Layer 2 of a small transformer language model trained on English Wikipedia (10 layers, counted from 0, width 96).
A neuron's activation on a vector x is SiLU(gate . x) times (in . x), where the dot is the dot product.

Input weights of the MLP neurons that the questions are about. A number n stands for (n - 128) times 0.0037.
n12 gate: 128, 72, 152, 87, 164, 84, 170, 79, 83, 135, 145, 78, 172, 78, 98, 136, 132, 114, 92, 104, 156, 167, 167, 142, 150, 140, 195, 89, 180, 98, 114, 142, 126, 132, 99, 151, 138, 133, 145, 147, 182, 91, 114, 106, 100, 163, 150, 33, 152, 225, 139, 175, 131, 80, 147, 107, 150, 120, 111, 156, 146, 164, 145, 100, 125, 129, 177, 142, 123, 172, 155, 147, 116, 67, 147, 103, 96, 73, 123, 105, 118, 62, 102, 94, 96, 97, 137, 98, 155, 115, 217, 127, 134, 136, 92, 133
n49 gate: 125, 159, 135, 150, 91, 123, 108, 133, 185, 130, 118, 114, 120, 159, 108, 120, 131, 117, 148, 108, 152, 72, 89, 143, 129, 106, 62, 127, 159, 167, 106, 134, 121, 134, 172, 130, 111, 124, 114, 160, 165, 121, 121, 108, 106, 137, 114, 109, 124, 128, 173, 154, 137, 140, 29, 95, 144, 64, 152, 117, 133, 121, 137, 165, 133, 163, 146, 137, 81, 154, 163, 103, 126, 145, 114, 125, 120, 85, 100, 128, 139, 146, 163, 113, 159, 187, 111, 46, 109, 118, 64, 95, 113, 120, 109, 139
n124 gate: 93, 103, 109, 108, 128, 95, 138, 149, 142, 99, 83, 87, 80, 159, 70, 125, 126, 103, 58, 76, 149, 121, 99, 148, 123, 140, 156, 104, 82, 178, 135, 191, 192, 110, 136, 111, 107, 117, 141, 115, 154, 163, 250, 103, 30, 111, 110, 115, 156, 186, 95, 121, 110, 118, 205, 105, 183, 122, 112, 189, 135, 64, 135, 192, 61, 171, 90, 139, 158, 98, 128, 187, 125, 124, 153, 114, 102, 113, 142, 147, 87, 150, 166, 59, 117, 129, 157, 218, 153, 153, 157, 81, 102, 140, 182, 126
n257 gate: 145, 126, 135, 163, 101, 80, 118, 179, 117, 104, 125, 133, 152, 119, 177, 156, 59, 97, 171, 137, 134, 148, 100, 139, 94, 138, 126, 118, 131, 163, 116, 146, 130, 126, 89, 69, 98, 103, 93, 138, 147, 162, 97, 137, 118, 123, 173, 115, 151, 78, 104, 161, 65, 138, 101, 139, 158, 131, 155, 69, 126, 143, 129, 118, 104, 132, 150, 121, 144, 123, 187, 130, 194, 155, 131, 184, 132, 128, 128, 118, 140, 124, 81, 90, 88, 97, 138, 94, 166, 115, 145, 151, 173, 156, 90, 132
n271 gate: 149, 79, 132, 186, 121, 132, 115, 92, 110, 198, 90, 210, 120, 105, 104, 70, 107, 54, 162, 99, 141, 101, 112, 149, 94, 117, 103, 115, 133, 163, 93, 147, 102, 179, 112, 124, 138, 103, 116, 90, 132, 129, 88, 118, 131, 133, 122, 163, 124, 93, 115, 144, 56, 153, 115, 101, 190, 21, 145, 157, 92, 109, 127, 87, 154, 131, 231, 110, 151, 166, 72, 74, 134, 159, 196, 136, 115, 111, 84, 110, 140, 138, 169, 50, 98, 110, 137, 85, 147, 72, 66, 172, 174, 134, 133, 120
n319 gate: 94, 132, 160, 163, 156, 188, 134, 123, 86, 137, 73, 122, 122, 150, 141, 61, 127, 111, 165, 100, 181, 146, 179, 152, 120, 164, 143, 153, 104, 111, 122, 162, 56, 139, 97, 130, 139, 39, 111, 102, 136, 127, 125, 95, 115, 158, 148, 90, 140, 92, 122, 112, 84, 83, 152, 117, 102, 97, 140, 188, 135, 74, 152, 147, 116, 135, 182, 123, 189, 61, 98, 44, 104, 147, 130, 76, 78, 142, 75, 165, 155, 84, 137, 74, 141, 128, 154, 51, 114, 193, 95, 141, 148, 131, 121, 155
n327 gate: 131, 134, 193, 173, 184, 124, 164, 95, 161, 148, 111, 91, 114, 136, 136, 132, 154, 106, 93, 169, 176, 121, 160, 130, 122, 179, 68, 132, 123, 127, 186, 150, 121, 172, 128, 111, 115, 38, 81, 141, 124, 147, 164, 163, 108, 130, 161, 156, 137, 181, 193, 181, 143, 163, 168, 173, 49, 162, 156, 139, 120, 144, 143, 56, 89, 119, 128, 185, 122, 66, 89, 134, 102, 88, 128, 139, 158, 141, 121, 169, 135, 135, 178, 126, 114, 16, 150, 161, 165, 96, 115, 117, 63, 121, 128, 128
n356 gate: 121, 117, 74, 160, 136, 145, 132, 163, 129, 127, 127, 121, 130, 134, 123, 149, 133, 155, 138, 164, 145, 142, 129, 71, 170, 131, 102, 117, 91, 108, 100, 105, 127, 139, 159, 89, 140, 125, 92, 136, 150, 122, 82, 109, 143, 116, 118, 129, 132, 161, 143, 107, 146, 139, 133, 82, 188, 111, 94, 98, 125, 115, 118, 160, 106, 155, 119, 118, 102, 159, 175, 167, 125, 141, 123, 168, 115, 97, 114, 127, 85, 142, 82, 91, 111, 152, 83, 100, 102, 140, 98, 113, 99, 114, 144, 159
n381 gate: 104, 147, 125, 127, 159, 126, 179, 144, 133, 140, 171, 149, 127, 101, 94, 144, 82, 101, 57, 105, 113, 168, 183, 153, 118, 142, 50, 27, 110, 154, 165, 124, 89, 190, 152, 96, 97, 141, 130, 126, 185, 116, 163, 106, 73, 126, 135, 192, 149, 150, 119, 113, 171, 174, 165, 154, 91, 182, 119, 149, 101, 109, 119, 88, 171, 56, 157, 102, 74, 142, 62, 142, 186, 103, 143, 111, 89, 158, 171, 154, 109, 58, 84, 117, 165, 153, 130, 155, 157, 97, 124, 164, 124, 124, 90, 151
n12 in: 184, 114, 165, 94, 177, 85, 93, 164, 146, 191, 155, 125, 158, 97, 156, 82, 87, 145, 125, 75, 108, 169, 139, 123, 23, 144, 184, 187, 123, 171, 113, 180, 179, 171, 105, 130, 196, 119, 81, 145, 146, 113, 167, 152, 123, 95, 115, 114, 108, 142, 118, 150, 18, 87, 149, 106, 134, 168, 192, 97, 89, 147, 128, 105, 182, 201, 172, 58, 115, 77, 86, 118, 117, 108, 76, 119, 88, 133, 134, 126, 145, 122, 82, 150, 115, 156, 94, 52, 134, 104, 165, 166, 110, 153, 195, 114
n49 in: 151, 103, 137, 130, 95, 93, 111, 172, 150, 126, 125, 150, 115, 158, 81, 67, 130, 106, 86, 77, 153, 106, 92, 152, 132, 102, 119, 133, 140, 159, 95, 141, 126, 119, 139, 162, 65, 111, 132, 156, 103, 142, 148, 151, 89, 105, 121, 99, 139, 104, 148, 136, 116, 177, 105, 105, 156, 144, 140, 90, 136, 112, 139, 158, 130, 145, 114, 150, 103, 102, 152, 116, 192, 168, 99, 131, 91, 76, 111, 151, 177, 151, 128, 114, 124, 103, 99, 102, 85, 109, 52, 87, 118, 148, 135, 180
n124 in: 120, 142, 148, 81, 235, 106, 119, 182, 118, 86, 91, 145, 137, 180, 131, 140, 155, 176, 94, 147, 154, 68, 115, 134, 56, 107, 130, 66, 109, 183, 90, 141, 100, 91, 163, 68, 134, 102, 114, 119, 151, 140, 163, 125, 144, 146, 121, 137, 121, 206, 120, 111, 139, 97, 144, 120, 160, 134, 133, 115, 127, 62, 155, 141, 76, 112, 125, 113, 152, 41, 103, 114, 111, 125, 164, 137, 153, 142, 144, 148, 175, 68, 95, 108, 166, 135, 180, 100, 100, 110, 148, 160, 124, 163, 170, 161
n257 in: 125, 184, 123, 163, 100, 98, 157, 112, 159, 141, 146, 120, 182, 118, 120, 100, 96, 142, 184, 170, 156, 107, 135, 127, 96, 141, 141, 133, 135, 137, 110, 193, 146, 117, 115, 99, 178, 109, 134, 139, 154, 140, 131, 106, 130, 156, 155, 136, 100, 111, 130, 208, 115, 149, 180, 130, 108, 193, 195, 133, 121, 132, 141, 136, 128, 150, 139, 161, 150, 174, 89, 150, 118, 119, 167, 140, 103, 103, 132, 128, 149, 171, 127, 118, 123, 117, 140, 164, 95, 146, 166, 107, 147, 115, 78, 135
n271 in: 102, 89, 98, 137, 130, 168, 152, 99, 140, 148, 106, 162, 157, 141, 83, 91, 116, 146, 153, 178, 143, 108, 93, 146, 130, 147, 59, 139, 157, 124, 122, 102, 151, 201, 96, 104, 86, 161, 131, 95, 128, 144, 82, 181, 102, 112, 82, 146, 70, 181, 81, 155, 154, 146, 121, 112, 197, 74, 39, 102, 129, 146, 147, 96, 190, 77, 185, 82, 158, 183, 101, 95, 109, 137, 111, 166, 138, 93, 48, 114, 129, 123, 173, 94, 107, 113, 141, 148, 186, 42, 81, 158, 176, 110, 147, 115
n319 in: 175, 226, 90, 64, 142, 94, 135, 127, 91, 58, 83, 138, 103, 149, 119, 71, 180, 163, 90, 130, 94, 107, 111, 112, 142, 150, 136, 162, 129, 143, 110, 99, 101, 136, 101, 118, 145, 138, 81, 61, 127, 154, 92, 58, 160, 59, 105, 112, 150, 51, 135, 65, 146, 66, 135, 144, 110, 87, 153, 173, 179, 55, 146, 113, 146, 104, 107, 129, 63, 129, 129, 57, 123, 99, 87, 126, 153, 177, 78, 158, 133, 126, 189, 123, 205, 128, 94, 71, 152, 171, 87, 226, 98, 133, 143, 113
n327 in: 176, 149, 150, 189, 152, 184, 179, 105, 79, 114, 152, 105, 142, 99, 143, 151, 178, 129, 141, 166, 138, 108, 148, 84, 121, 147, 47, 130, 189, 127, 116, 117, 140, 125, 117, 148, 103, 87, 80, 133, 81, 108, 165, 196, 99, 59, 125, 180, 112, 129, 135, 138, 169, 125, 168, 138, 155, 154, 113, 77, 111, 108, 138, 34, 53, 158, 107, 127, 154, 100, 150, 101, 105, 61, 144, 154, 128, 180, 135, 160, 44, 118, 108, 175, 44, 126, 97, 131, 120, 66, 105, 85, 90, 96, 98, 103
n356 in: 141, 151, 81, 151, 117, 124, 147, 165, 133, 123, 137, 109, 141, 128, 93, 132, 130, 163, 124, 164, 131, 141, 149, 92, 157, 122, 112, 134, 114, 97, 101, 115, 139, 139, 167, 113, 127, 146, 109, 146, 132, 107, 67, 131, 146, 105, 109, 111, 124, 160, 129, 113, 158, 140, 128, 99, 174, 125, 115, 89, 113, 101, 128, 167, 112, 164, 133, 120, 87, 144, 180, 170, 133, 142, 122, 168, 141, 97, 110, 109, 93, 127, 119, 89, 133, 139, 87, 124, 104, 129, 105, 121, 117, 141, 135, 160
n381 in: 125, 177, 112, 102, 134, 100, 183, 168, 100, 78, 174, 174, 126, 96, 141, 138, 141, 120, 99, 87, 105, 158, 170, 139, 147, 101, 142, 139, 123, 161, 124, 122, 143, 202, 163, 115, 136, 139, 77, 76, 132, 199, 116, 155, 125, 121, 144, 181, 156, 139, 106, 101, 161, 214, 131, 183, 105, 126, 78, 112, 147, 137, 91, 69, 117, 91, 163, 150, 105, 140, 97, 121, 138, 82, 111, 122, 91, 153, 110, 175, 143, 96, 66, 183, 158, 91, 133, 135, 129, 126, 108, 117, 123, 125, 107, 128

Each question shows a token from some text and the vector x that enters the MLP there. A number n stands for (n - 128) times 0.09.

"e": 177, 120, 48, 101, 143, 106, 105, 136, 116, 127, 139, 173, 125, 131, 122, 102, 144, 128, 108, 93, 105, 115, 125, 102, 143, 106, 133, 153, 81, 128, 87, 130, 130, 109, 127, 131, 131, 151, 134, 117, 123, 138, 155, 98, 134, 104, 126, 141, 138, 115, 99, 97, 124, 120, 171, 116, 143, 124, 125, 115, 170, 113, 109, 139, 112, 136, 90, 130, 142, 107, 123, 127, 112, 137, 112, 160, 150, 121, 113, 181, 113, 130, 141, 103, 160, 117, 110, 139, 111, 125, 111, 132, 107, 170, 180, 138
Which neuron fires most, and how strongly? n124, at about 34

".": 175, 117, 103, 120, 153, 91, 141, 126, 101, 113, 131, 157, 171, 121, 115, 123, 135, 155, 114, 107, 120, 151, 114, 116, 142, 115, 139, 128, 156, 139, 137, 128, 136, 169, 202, 145, 129, 149, 87, 102, 135, 133, 117, 122, 132, 98, 118, 141, 126, 152, 109, 176, 135, 177, 123, 121, 131, 121, 117, 86, 166, 157, 126, 130, 129, 120, 121, 123, 90, 165, 107, 110, 122, 128, 120, 138, 134, 108, 126, 164, 100, 120, 133, 129, 144, 126, 67, 83, 149, 113, 117, 115, 100, 140, 134, 148
Which neuron fires most, and how strongly? n381, at about 23

"949": 146, 125, 76, 100, 139, 59, 157, 99, 150, 85, 136, 144, 139, 144, 120, 117, 128, 163, 159, 120, 72, 180, 108, 110, 116, 115, 112, 100, 151, 96, 109, 101, 115, 126, 123, 170, 155, 156, 89, 91, 150, 142, 132, 132, 188, 124, 127, 153, 118, 142, 114, 159, 113, 160, 123, 188, 146, 144, 136, 106, 178, 112, 134, 116, 175, 151, 122, 102, 108, 151, 86, 132, 134, 91, 105, 161, 145, 137, 162, 67, 135, 149, 131, 136, 135, 115, 67, 128, 134, 119, 92, 120, 141, 118, 136, 153
The two highest activations, in order: n381, n356

"ara": 233, 87, 97, 113, 114, 101, 129, 98, 147, 125, 121, 141, 141, 168, 135, 136, 178, 119, 147, 106, 94, 132, 123, 108, 143, 112, 126, 126, 81, 108, 76, 120, 150, 102, 125, 101, 139, 164, 117, 107, 122, 156, 119, 117, 155, 131, 114, 160, 103, 91, 112, 102, 101, 150, 117, 145, 116, 117, 156, 105, 203, 120, 101, 128, 157, 133, 133, 141, 98, 124, 118, 96, 127, 135, 124, 142, 141, 127, 77, 161, 96, 179, 140, 122, 143, 103, 94, 141, 136, 116, 81, 127, 103, 174, 128, 114
The three highest activations, in order: n271, n49, n356

"-": 137, 134, 101, 132, 135, 122, 129, 162, 110, 85, 123, 142, 143, 170, 148, 91, 208, 162, 110, 117, 131, 169, 134, 137, 148, 127, 112, 136, 134, 142, 127, 99, 90, 125, 117, 94, 134, 139, 106, 113, 131, 106, 115, 126, 186, 105, 170, 102, 117, 94, 122, 107, 117, 131, 161, 139, 147, 102, 148, 114, 165, 108, 111, 136, 163, 92, 107, 78, 139, 107, 102, 102, 112, 150, 109, 167, 133, 144, 109, 141, 114, 79, 153, 106, 139, 113, 61, 107, 91, 162, 129, 163, 110, 130, 162, 148
Which of these neurons fires most? n319

")": 166, 131, 86, 105, 136, 114, 156, 102, 103, 97, 147, 158, 114, 157, 139, 107, 177, 145, 117, 123, 99, 121, 90, 94, 157, 129, 124, 97, 149, 100, 147, 151, 86, 110, 161, 124, 129, 138, 115, 121, 137, 121, 139, 131, 107, 116, 136, 165, 163, 139, 114, 136, 169, 138, 86, 103, 159, 153, 110, 110, 170, 140, 88, 115, 177, 155, 122, 130, 129, 135, 61, 113, 137, 123, 113, 139, 133, 107, 128, 169, 135, 157, 138, 118, 127, 127, 35, 104, 99, 117, 95, 115, 105, 142, 128, 116
Which neuron fires most, and how strongly? n49, at about 13

"s": 147, 128, 108, 90, 124, 124, 91, 118, 112, 99, 157, 133, 185, 154, 122, 128, 150, 143, 120, 135, 92, 113, 92, 102, 154, 81, 136, 114, 172, 141, 118, 99, 134, 103, 110, 132, 142, 150, 108, 145, 100, 124, 110, 122, 91, 128, 149, 135, 147, 126, 115, 126, 149, 163, 126, 112, 145, 152, 144, 89, 191, 125, 84, 120, 141, 88, 100, 121, 124, 135, 159, 134, 129, 142, 127, 155, 110, 131, 111, 156, 156, 162, 117, 119, 141, 121, 78, 113, 140, 148, 86, 143, 130, 133, 137, 134
Which of these neurons fires most? n49

"1": 151, 133, 119, 126, 111, 120, 120, 117, 126, 136, 143, 119, 124, 97, 129, 110, 118, 148, 123, 132, 62, 156, 153, 124, 121, 131, 152, 127, 160, 127, 95, 113, 134, 124, 149, 117, 150, 156, 100, 128, 139, 132, 87, 147, 143, 141, 131, 136, 118, 146, 85, 162, 122, 121, 145, 106, 119, 163, 122, 111, 152, 113, 155, 119, 151, 140, 118, 104, 132, 156, 144, 117, 117, 115, 109, 184, 149, 117, 162, 56, 99, 94, 90, 147, 108, 112, 64, 92, 122, 113, 108, 161, 131, 111, 145, 165
Which of these neurons fires most? n12

" Rep": 140, 192, 90, 134, 129, 136, 116, 96, 110, 142, 129, 142, 123, 174, 129, 134, 167, 150, 106, 133, 122, 155, 130, 104, 130, 113, 142, 137, 117, 94, 115, 88, 145, 145, 149, 141, 192, 160, 99, 119, 144, 148, 111, 133, 142, 126, 110, 138, 121, 86, 116, 88, 123, 151, 117, 137, 133, 163, 173, 108, 159, 119, 95, 131, 122, 144, 141, 126, 176, 115, 133, 111, 95, 97, 123, 152, 156, 147, 112, 159, 134, 117, 141, 137, 101, 88, 70, 70, 95, 159, 129, 125, 101, 133, 140, 144
Which of these neurons fires most? n319

"ro": 166, 121, 87, 100, 142, 150, 118, 108, 137, 101, 128, 126, 107, 164, 136, 99, 171, 176, 153, 136, 113, 148, 108, 129, 133, 102, 102, 131, 90, 114, 77, 77, 104, 109, 119, 120, 130, 133, 131, 122, 110, 141, 124, 94, 136, 141, 114, 120, 125, 155, 115, 117, 140, 110, 127, 127, 86, 144, 150, 134, 191, 109, 143, 120, 133, 105, 103, 129, 143, 112, 136, 82, 120, 102, 95, 162, 156, 111, 127, 157, 123, 132, 132, 147, 128, 106, 92, 140, 102, 109, 83, 162, 91, 144, 125, 149
Which of these neurons fires most? n319

" areas": 135, 139, 102, 122, 106, 104, 156, 123, 117, 93, 142, 156, 171, 162, 93, 111, 166, 125, 133, 123, 82, 98, 107, 62, 130, 85, 117, 107, 172, 105, 76, 113, 115, 103, 90, 98, 143, 137, 96, 113, 87, 141, 101, 148, 144, 128, 130, 154, 106, 116, 152, 147, 116, 143, 121, 76, 125, 135, 128, 84, 143, 145, 98, 108, 120, 171, 80, 103, 101, 149, 115, 100, 125, 103, 119, 165, 130, 130, 151, 139, 148, 139, 72, 130, 117, 107, 56, 140, 100, 125, 86, 134, 130, 155, 167, 102
Which neuron fires most, and how strongly? n356, at about 22

" including": 137, 146, 103, 140, 117, 81, 140, 112, 111, 113, 145, 147, 128, 133, 118, 128, 193, 148, 125, 115, 115, 141, 115, 115, 129, 110, 180, 114, 156, 129, 84, 112, 120, 97, 157, 130, 131, 174, 103, 140, 108, 155, 139, 108, 145, 133, 113, 138, 139, 94, 132, 128, 94, 160, 106, 126, 123, 66, 99, 107, 142, 144, 154, 172, 128, 167, 114, 131, 93, 138, 122, 146, 120, 96, 127, 190, 145, 132, 138, 123, 154, 123, 102, 135, 109, 158, 63, 134, 98, 182, 114, 94, 123, 129, 161, 108
Which neuron fires most, and how strongly? n356, at about 19

"o": 170, 132, 110, 148, 91, 140, 134, 125, 143, 138, 148, 115, 106, 98, 150, 129, 139, 158, 131, 132, 102, 131, 147, 97, 104, 109, 140, 179, 115, 121, 124, 116, 173, 118, 108, 92, 114, 113, 128, 149, 91, 96, 155, 98, 112, 136, 105, 149, 118, 129, 120, 95, 140, 117, 141, 116, 96, 140, 163, 133, 171, 123, 82, 114, 129, 148, 106, 156, 126, 138, 115, 108, 109, 137, 108, 163, 148, 148, 93, 147, 125, 145, 128, 140, 121, 105, 92, 132, 129, 110, 115, 91, 131, 164, 137, 136
Which of these neurons fires most? n327

"90": 108, 101, 94, 133, 160, 110, 128, 97, 126, 113, 124, 136, 145, 126, 112, 116, 93, 175, 146, 139, 94, 141, 118, 125, 110, 147, 124, 127, 163, 97, 114, 88, 128, 149, 137, 160, 157, 139, 91, 110, 128, 138, 89, 139, 174, 101, 136, 165, 91, 141, 129, 142, 135, 157, 111, 164, 111, 132, 92, 113, 134, 105, 129, 73, 164, 132, 156, 112, 128, 134, 113, 99, 93, 83, 142, 163, 148, 133, 143, 74, 112, 133, 146, 118, 118, 120, 52, 109, 117, 111, 73, 133, 107, 117, 137, 126
Which neuron fires most, and how strongly? n271, at about 45

"c": 162, 132, 100, 117, 152, 134, 113, 85, 156, 85, 129, 113, 135, 208, 133, 133, 139, 155, 128, 132, 105, 153, 79, 101, 120, 148, 80, 126, 114, 115, 94, 80, 116, 163, 114, 121, 133, 159, 120, 128, 101, 116, 95, 122, 164, 93, 119, 142, 104, 146, 136, 119, 140, 129, 107, 194, 131, 125, 129, 108, 189, 134, 136, 115, 153, 123, 124, 107, 121, 104, 116, 134, 132, 114, 131, 153, 165, 137, 118, 134, 86, 125, 153, 161, 130, 79, 118, 133, 116, 154, 94, 138, 92, 137, 133, 139
Which neuron fires most, and how strongly? n327, at about 11

"s.": 187, 138, 133, 106, 138, 97, 133, 127, 109, 110, 146, 121, 155, 152, 137, 126, 121, 173, 141, 141, 128, 108, 102, 129, 106, 133, 109, 144, 120, 138, 150, 122, 151, 141, 172, 132, 132, 136, 92, 107, 112, 153, 112, 86, 112, 98, 129, 154, 97, 143, 130, 165, 112, 172, 120, 134, 101, 144, 154, 102, 153, 175, 142, 146, 130, 131, 114, 141, 79, 147, 112, 102, 122, 175, 120, 143, 124, 161, 106, 143, 88, 156, 128, 126, 162, 123, 53, 85, 146, 154, 78, 109, 99, 174, 133, 146
Which of these neurons fires most? n49

"94": 133, 135, 81, 133, 146, 91, 138, 117, 130, 88, 155, 150, 143, 143, 87, 96, 113, 170, 162, 137, 82, 177, 125, 118, 111, 143, 116, 133, 159, 108, 113, 92, 131, 109, 111, 139, 137, 121, 117, 116, 114, 160, 123, 131, 160, 124, 172, 178, 97, 148, 107, 159, 140, 170, 125, 162, 127, 121, 117, 98, 152, 103, 155, 110, 153, 153, 147, 99, 147, 145, 102, 133, 117, 95, 119, 161, 157, 141, 151, 56, 107, 132, 136, 105, 106, 113, 45, 118, 122, 106, 109, 150, 128, 115, 150, 118
Which of these neurons fires most? n271

"ec": 166, 110, 114, 117, 148, 144, 108, 100, 124, 105, 95, 156, 152, 154, 141, 114, 149, 138, 146, 147, 122, 159, 115, 105, 127, 91, 99, 161, 130, 86, 95, 88, 171, 164, 86, 175, 128, 160, 93, 135, 134, 123, 106, 105, 134, 126, 135, 156, 93, 127, 113, 102, 160, 146, 104, 193, 112, 159, 150, 99, 163, 113, 130, 121, 147, 110, 112, 141, 106, 104, 122, 116, 102, 120, 131, 171, 152, 98, 89, 148, 150, 149, 153, 137, 134, 94, 123, 108, 115, 147, 83, 129, 102, 119, 142, 140
Which of these neurons fires most? n327

"al": 194, 116, 95, 134, 125, 96, 96, 134, 128, 95, 119, 122, 134, 156, 139, 123, 135, 170, 150, 137, 63, 145, 86, 150, 142, 133, 99, 124, 144, 80, 97, 98, 152, 129, 95, 142, 143, 131, 124, 138, 143, 161, 92, 107, 133, 151, 142, 152, 157, 155, 129, 103, 108, 118, 108, 113, 164, 142, 118, 135, 165, 126, 150, 98, 131, 107, 126, 116, 87, 99, 140, 111, 164, 115, 137, 140, 176, 136, 139, 144, 98, 154, 164, 159, 149, 101, 75, 111, 166, 141, 93, 132, 105, 165, 137, 137
Which of these neurons fires most? n356

"ards": 141, 172, 75, 119, 140, 101, 145, 130, 130, 132, 157, 112, 191, 155, 127, 134, 140, 131, 150, 133, 93, 108, 80, 90, 88, 109, 146, 105, 172, 152, 64, 123, 120, 116, 104, 82, 113, 149, 116, 130, 112, 145, 84, 115, 124, 134, 129, 141, 119, 122, 116, 159, 116, 103, 128, 106, 117, 121, 110, 74, 168, 130, 115, 107, 129, 153, 126, 106, 137, 144, 124, 127, 127, 124, 113, 197, 123, 141, 136, 116, 129, 98, 131, 150, 102, 114, 31, 117, 117, 129, 99, 135, 139, 157, 176, 120
The two highest activations, in order: n356, n257

"\"": 153, 133, 111, 106, 140, 80, 140, 105, 106, 118, 124, 171, 122, 128, 180, 147, 149, 124, 121, 132, 74, 126, 88, 119, 164, 121, 153, 105, 138, 97, 139, 144, 115, 128, 148, 182, 167, 157, 129, 109, 134, 133, 164, 109, 90, 84, 148, 133, 168, 111, 89, 132, 144, 126, 118, 112, 132, 142, 122, 95, 195, 142, 82, 134, 129, 96, 131, 111, 123, 138, 116, 109, 184, 128, 109, 161, 127, 130, 132, 177, 120, 166, 134, 122, 117, 124, 65, 107, 100, 141, 127, 123, 107, 162, 139, 163
Which of these neurons fires most? n381

"so": 160, 149, 124, 94, 119, 129, 110, 107, 97, 119, 121, 121, 129, 158, 129, 108, 177, 149, 147, 140, 78, 101, 129, 120, 145, 116, 130, 132, 112, 101, 106, 77, 166, 90, 152, 131, 144, 118, 128, 129, 70, 119, 157, 109, 160, 125, 131, 127, 123, 136, 134, 106, 135, 117, 165, 118, 108, 151, 155, 117, 154, 72, 108, 109, 122, 111, 90, 124, 96, 125, 120, 109, 90, 86, 149, 151, 152, 141, 135, 152, 129, 157, 149, 145, 129, 104, 70, 129, 124, 107, 91, 152, 119, 158, 129, 140
Which of these neurons fires most? n327

"ell": 142, 165, 77, 108, 112, 130, 118, 135, 119, 117, 155, 139, 157, 109, 135, 150, 125, 153, 142, 111, 70, 123, 90, 149, 118, 104, 135, 158, 141, 111, 94, 123, 159, 108, 94, 105, 135, 157, 148, 143, 113, 173, 103, 123, 138, 118, 128, 150, 98, 91, 115, 131, 152, 163, 113, 139, 131, 142, 115, 95, 141, 144, 100, 148, 122, 137, 110, 154, 154, 149, 161, 175, 126, 145, 155, 197, 148, 124, 103, 125, 120, 127, 122, 135, 121, 122, 81, 124, 121, 125, 106, 131, 109, 162, 128, 124
Which of these neurons fires most? n356

" war": 157, 156, 91, 114, 99, 79, 127, 98, 150, 117, 112, 146, 115, 150, 92, 97, 187, 165, 122, 114, 85, 115, 124, 84, 141, 93, 138, 110, 154, 103, 118, 129, 120, 91, 128, 107, 123, 144, 112, 114, 179, 138, 117, 137, 163, 118, 136, 119, 112, 107, 134, 151, 144, 144, 91, 152, 116, 126, 133, 112, 190, 124, 112, 128, 132, 179, 72, 127, 133, 132, 101, 119, 98, 77, 93, 171, 126, 136, 157, 162, 151, 144, 73, 132, 132, 143, 80, 116, 120, 106, 122, 147, 153, 166, 167, 137
The two highest activations, in order: n49, n356

"l": 155, 105, 92, 113, 148, 139, 118, 124, 117, 122, 121, 120, 114, 151, 124, 121, 146, 163, 113, 137, 67, 115, 117, 147, 141, 103, 110, 116, 64, 99, 115, 75, 163, 92, 118, 110, 119, 160, 134, 118, 102, 146, 152, 111, 157, 119, 116, 122, 126, 162, 149, 108, 125, 151, 141, 139, 109, 158, 129, 103, 97, 146, 145, 118, 136, 135, 101, 123, 128, 96, 133, 154, 131, 146, 127, 124, 159, 119, 154, 165, 127, 178, 126, 140, 128, 126, 89, 146, 134, 149, 146, 117, 84, 167, 147, 148
Which of these neurons fires most? n124

"ap": 173, 147, 101, 133, 82, 117, 134, 133, 137, 94, 171, 125, 140, 131, 135, 161, 148, 142, 134, 142, 110, 132, 102, 112, 129, 136, 117, 121, 135, 93, 171, 129, 165, 127, 140, 100, 178, 109, 107, 152, 123, 166, 95, 119, 142, 131, 145, 102, 87, 92, 150, 127, 131, 168, 140, 163, 89, 151, 182, 75, 161, 158, 99, 102, 104, 136, 134, 145, 122, 114, 97, 114, 122, 95, 114, 182, 131, 156, 126, 156, 106, 141, 110, 174, 102, 131, 98, 147, 130, 140, 112, 112, 73, 130, 124, 131
Which of these neurons fires most? n327

"pr": 120, 136, 103, 148, 104, 116, 108, 114, 105, 126, 118, 147, 124, 86, 114, 137, 141, 152, 153, 126, 79, 140, 121, 121, 162, 107, 125, 129, 145, 102, 100, 123, 128, 105, 94, 138, 180, 199, 167, 119, 140, 110, 98, 131, 148, 143, 95, 125, 76, 110, 120, 123, 108, 128, 121, 132, 126, 141, 145, 113, 156, 154, 95, 118, 133, 76, 92, 137, 121, 125, 161, 138, 128, 111, 155, 177, 167, 148, 131, 167, 108, 116, 106, 149, 102, 85, 93, 131, 112, 130, 113, 112, 114, 183, 93, 141
Which of these neurons fires most? n356

"ne": 165, 116, 97, 105, 109, 114, 120, 121, 142, 108, 116, 123, 128, 145, 147, 126, 183, 161, 138, 107, 76, 129, 105, 105, 176, 156, 124, 115, 97, 112, 100, 97, 148, 133, 106, 116, 117, 157, 119, 117, 113, 155, 135, 109, 143, 121, 134, 115, 154, 138, 114, 109, 127, 87, 125, 102, 146, 130, 191, 137, 172, 122, 86, 116, 118, 119, 132, 137, 156, 90, 109, 121, 114, 106, 170, 149, 160, 149, 108, 149, 91, 131, 143, 121, 125, 78, 82, 124, 129, 108, 105, 140, 98, 152, 165, 153
The two highest activations, in order: n124, n356

"om": 150, 122, 75, 132, 121, 135, 108, 168, 92, 122, 128, 146, 124, 111, 117, 145, 162, 164, 142, 97, 144, 156, 132, 150, 119, 91, 87, 107, 169, 129, 89, 90, 121, 144, 99, 157, 155, 116, 133, 128, 146, 103, 131, 153, 143, 104, 115, 133, 126, 120, 105, 98, 126, 143, 146, 166, 134, 140, 121, 106, 166, 137, 84, 137, 150, 105, 109, 118, 117, 111, 128, 138, 129, 113, 126, 187, 156, 136, 116, 183, 124, 135, 90, 104, 132, 157, 112, 176, 92, 112, 136, 118, 119, 172, 116, 124
The two highest activations, in order: n381, n356